Layer 6 of a small transformer language model trained on English Wikipedia (11 layers, counted from 0, width 64).
Take only the direct path to the model's output, skipping the later layers: a vector added to the residual stream pushes a token's score in proportion to its dot product with that token's output vector.

Output vectors of the tokens that the questions are about. A number n stands for (n - 500) times 0.008.
"formation": 463,574,570,461,647,563,641,547,309,228,431,419,554,423,533,442,470,737,338,699,376,411,551,598,415,834,399,661,398,542,398,513,483,409,491,408,671,550,467,594,410,590,671,565,413,518,416,659,541,432,465,488,583,371,474,434,568,514,517,421,536,311,356,526
"ski": 378,589,683,326,449,508,535,478,407,472,479,406,477,658,564,397,595,624,512,570,608,426,515,519,509,520,355,540,580,383,425,585,447,497,601,479,482,478,620,691,433,545,458,620,254,544,586,760,509,494,573,308,476,345,587,401,530,516,425,391,542,379,453,506
" Succeeded": 441,567,486,365,378,589,499,399,415,86,436,475,827,467,463,444,738,855,428,613,641,297,557,425,442,388,499,692,289,522,402,590,605,208,749,507,459,427,823,518,419,587,419,621,23,887,572,620,456,504,751,276,583,389,425,609,358,573,489,509,499,419,604,399
".),": 402,679,435,566,702,541,527,371,384,347,622,403,748,470,522,385,398,550,490,392,556,392,523,672,583,448,543,564,441,368,371,605,612,391,421,430,581,514,506,460,366,722,464,605,425,601,624,680,347,370,750,379,440,448,472,391,454,520,609,439,654,535,330,458
"öl": 448,486,508,383,483,573,633,511,495,357,559,436,531,601,349,466,592,629,387,646,538,404,552,543,494,631,457,523,463,489,380,663,392,329,561,502,599,327,580,493,448,536,567,727,341,670,611,428,454,518,639,466,503,383,514,394,383,537,450,551,556,440,408,484
"aire": 434,699,398,552,564,480,646,512,407,381,466,439,396,740,549,494,651,542,401,547,394,351,537,570,628,450,500,535,451,378,549,535,479,314,629,458,391,471,436,602,517,598,486,652,413,573,585,554,544,446,546,451,387,380,527,422,595,472,517,362,596,540,395,487
".\n\n": 483,467,421,502,659,502,460,555,635,487,384,398,602,487,660,533,465,533,426,555,599,435,497,625,521,363,525,406,468,485,561,597,565,458,428,509,527,492,534,425,490,585,391,526,478,491,476,567,327,406,615,489,425,490,521,464,569,598,330,413,400,574,496,645
" a": 559,489,519,541,611,495,545,672,526,487,495,427,473,419,475,386,503,661,365,521,464,570,492,643,583,477,469,438,591,501,550,436,495,477,449,431,447,580,397,445,358,605,447,460,533,408,549,559,457,547,447,485,449,342,508,551,578,643,477,555,460,548,505,425
"ependent": 481,573,525,538,569,526,546,567,406,319,625,485,572,516,607,197,434,705,195,579,426,373,560,513,478,566,598,457,386,506,587,620,397,313,657,457,440,610,555,760,404,555,371,640,383,615,547,578,515,432,614,486,549,233,518,432,573,467,590,451,634,454,314,421
"ange": 494,645,572,376,525,738,583,497,427,454,511,411,505,588,601,469,478,531,484,495,424,537,540,739,515,538,388,514,527,510,504,524,459,339,579,465,510,489,303,629,384,470,449,619,468,496,520,590,519,474,597,504,582,282,578,323,315,503,472,500,580,509,450,399
"\".\n\n": 433,430,418,544,681,522,549,621,570,352,500,430,511,522,539,551,536,470,348,433,563,436,531,598,493,435,533,508,476,465,491,717,620,458,548,432,562,580,536,513,311,768,365,468,403,552,449,594,332,374,642,478,383,536,605,313,560,587,385,390,433,565,398,653
"herent": 511,488,618,353,559,725,541,459,390,248,554,439,494,526,635,414,414,686,378,681,295,453,541,499,360,689,590,464,476,318,483,544,585,523,615,401,507,538,526,562,326,706,480,654,351,557,421,546,618,351,486,521,615,459,532,422,553,485,487,473,645,418,373,437
"itionally": 425,486,619,451,511,483,574,406,446,441,577,331,714,561,382,232,445,647,217,626,521,502,540,637,421,541,338,551,342,409,399,593,479,385,494,414,595,676,729,662,482,757,574,745,513,471,666,829,412,299,509,443,635,419,544,532,315,384,415,451,636,371,478,318
" makeup": 444,764,413,436,498,564,706,420,452,386,412,551,447,645,513,636,448,737,323,483,342,334,535,493,305,361,478,599,470,440,439,626,477,178,615,254,694,420,512,602,606,708,457,701,377,623,674,686,587,268,417,648,743,444,477,344,283,456,509,473,431,536,577,520
" ;\n\n": 449,552,458,523,610,610,651,570,426,365,298,619,605,517,717,546,520,520,381,507,507,341,569,574,381,433,574,337,447,425,490,587,393,251,320,436,664,510,627,540,307,501,425,559,391,537,455,762,485,472,745,351,503,546,612,433,539,573,515,527,444,485,500,486
" (": 486,387,449,587,540,526,631,490,524,542,543,417,480,537,682,528,515,460,371,540,450,538,468,630,443,335,529,385,538,468,440,562,478,406,557,512,466,560,440,382,597,540,537,462,478,470,485,644,448,532,509,414,492,603,519,420,570,503,454,486,372,464,587,590

Each question shows what one neuron of this layer's MLP adds at an activation of 1. A number n stands for (n - 500) times 0.0023.

n56: 526,501,557,647,393,429,424,426,489,583,443,349,345,504,477,416,543,549,492,415,618,438,515,616,718,433,562,404,594,722,556,526,549,583,449,475,484,577,416,610,514,596,388,576,551,398,561,529,718,572,601,423,261,500,389,599,467,519,349,361,440,458,472,433
Which of these tokens does it push up most? " a"

n76: 505,505,400,524,509,519,485,343,433,444,554,411,448,575,399,607,571,460,419,606,629,498,626,479,599,578,398,450,586,504,496,486,365,526,482,502,417,357,645,492,421,421,517,584,520,460,576,483,409,544,538,415,432,525,550,553,453,514,485,648,452,622,508,553
Which of these tokens does it push up most? "öl"

n85: 638,410,451,686,656,518,613,627,631,347,450,394,387,585,453,400,650,406,570,682,497,328,632,575,485,332,466,471,574,358,698,606,454,315,507,342,392,433,228,500,497,499,371,608,508,607,425,458,402,391,614,496,326,559,740,557,618,528,533,547,432,584,446,437
Which of these tokens does it push down most? "itionally"

n34: 402,577,359,497,581,358,530,354,481,730,521,644,601,382,575,488,519,573,436,658,510,429,507,601,408,673,633,460,194,474,489,333,543,454,597,395,401,504,619,509,424,386,375,223,564,606,561,791,436,541,570,656,448,469,458,706,399,816,550,288,374,513,464,454
Which of these tokens does it push up most? " Succeeded"

n101: 714,353,560,169,499,398,468,240,614,232,461,541,441,706,681,540,554,488,497,583,453,526,562,338,361,538,507,557,422,392,541,289,682,681,611,544,479,397,561,381,477,548,424,472,768,410,412,409,650,539,522,437,606,594,395,434,391,675,759,415,514,781,194,629
Which of these tokens does it push up most? "herent"

n124: 519,478,479,560,587,429,501,461,584,662,449,513,488,415,492,601,490,432,478,435,498,576,496,417,587,306,610,509,640,388,461,501,507,506,573,643,328,620,234,383,574,672,743,454,657,504,464,541,552,465,479,353,408,497,499,397,433,323,362,639,537,449,540,534
Which of these tokens does it push up most? " ("

n41: 655,529,441,560,589,534,615,560,439,496,429,553,489,548,598,574,313,470,506,281,491,419,385,502,535,479,583,370,470,546,447,484,397,442,411,655,553,564,510,426,539,539,446,406,649,558,362,475,782,501,470,482,498,472,375,539,655,449,404,500,501,549,515,481
Which of these tokens does it push up most? " ;\n\n"

n28: 550,505,519,563,459,501,405,608,553,390,386,338,342,519,423,551,554,667,489,418,470,638,670,318,368,586,327,437,443,568,540,586,530,537,500,651,649,620,484,577,555,341,404,506,530,513,312,637,644,526,430,422,479,583,471,407,428,424,622,319,523,462,554,617
Which of these tokens does it push down most? ".),"

n68: 515,450,509,526,425,516,394,425,439,552,566,402,498,492,491,512,475,498,542,489,539,622,504,531,550,630,431,618,545,520,467,423,536,472,539,484,293,526,616,480,528,609,451,433,499,443,455,505,477,431,549,607,410,626,461,579,451,582,486,490,524,487,446,455
Which of these tokens does it push up most? "itionally"

n121: 463,384,532,539,403,627,569,557,342,469,563,317,510,477,392,498,526,514,391,409,426,563,449,432,521,537,343,675,380,623,510,502,448,460,518,633,675,608,445,548,466,564,482,453,490,568,589,488,494,655,303,573,530,536,597,394,314,393,763,527,615,443,558,456
Which of these tokens does it push up most? "itionally"

n36: 604,344,554,378,480,611,488,543,445,460,466,525,402,516,485,635,504,387,491,494,533,495,288,468,454,514,486,523,464,544,511,441,339,561,663,609,502,576,563,457,493,592,507,349,534,482,399,499,661,478,519,443,644,503,454,566,535,479,461,632,385,525,486,528
Which of these tokens does it push down most? ".),"

n64: 651,505,454,584,502,433,442,616,422,429,589,585,487,499,496,387,492,606,524,363,530,533,498,420,518,506,538,425,543,478,613,615,503,411,533,629,444,496,557,505,630,380,438,566,456,462,498,449,490,557,482,603,414,555,426,490,504,439,486,487,582,483,358,432
Which two tokens does it push up most, strongest first? "ependent", "aire"

n53: 585,268,387,534,419,330,452,582,477,452,660,487,454,360,642,300,396,640,452,497,695,578,486,560,502,374,739,393,631,551,569,334,518,513,684,200,331,648,495,326,561,754,771,412,392,368,745,570,389,478,517,463,488,443,478,626,540,726,407,430,462,466,550,510
Which of these tokens does it push up most? " a"

n114: 462,417,509,531,484,531,429,652,549,334,522,526,329,583,345,456,537,548,585,461,491,410,443,460,553,386,554,528,486,590,595,602,499,634,571,310,677,634,357,470,576,694,464,531,518,429,548,450,517,497,604,572,467,462,495,330,592,380,376,340,494,590,339,668
Which of these tokens does it push up most? "\".\n\n"

n75: 355,359,673,588,498,471,698,332,489,537,456,227,609,314,543,325,396,548,329,350,530,693,467,653,467,387,553,414,317,511,435,459,497,699,366,874,460,681,667,429,544,707,695,643,560,561,564,623,267,194,630,410,551,642,445,514,369,538,392,569,252,517,595,535
Which of these tokens does it push down most? "aire"

n10: 437,570,542,493,568,496,429,427,576,535,529,587,435,477,505,451,412,519,630,513,492,572,505,506,436,523,490,536,497,530,506,403,584,455,492,545,421,519,477,538,599,433,513,519,481,492,369,501,536,435,430,618,486,568,477,518,520,419,527,540,523,446,435,479
Which of these tokens does it push up most? "herent"

n0: 521,189,519,484,546,459,595,559,561,535,439,464,516,512,622,489,450,454,429,552,403,589,497,538,523,459,482,335,511,552,327,545,483,515,510,622,530,550,430,439,532,517,350,526,570,514,462,507,564,502,501,487,568,550,528,525,566,360,439,543,542,508,576,521
Which of these tokens does it push up most? " ("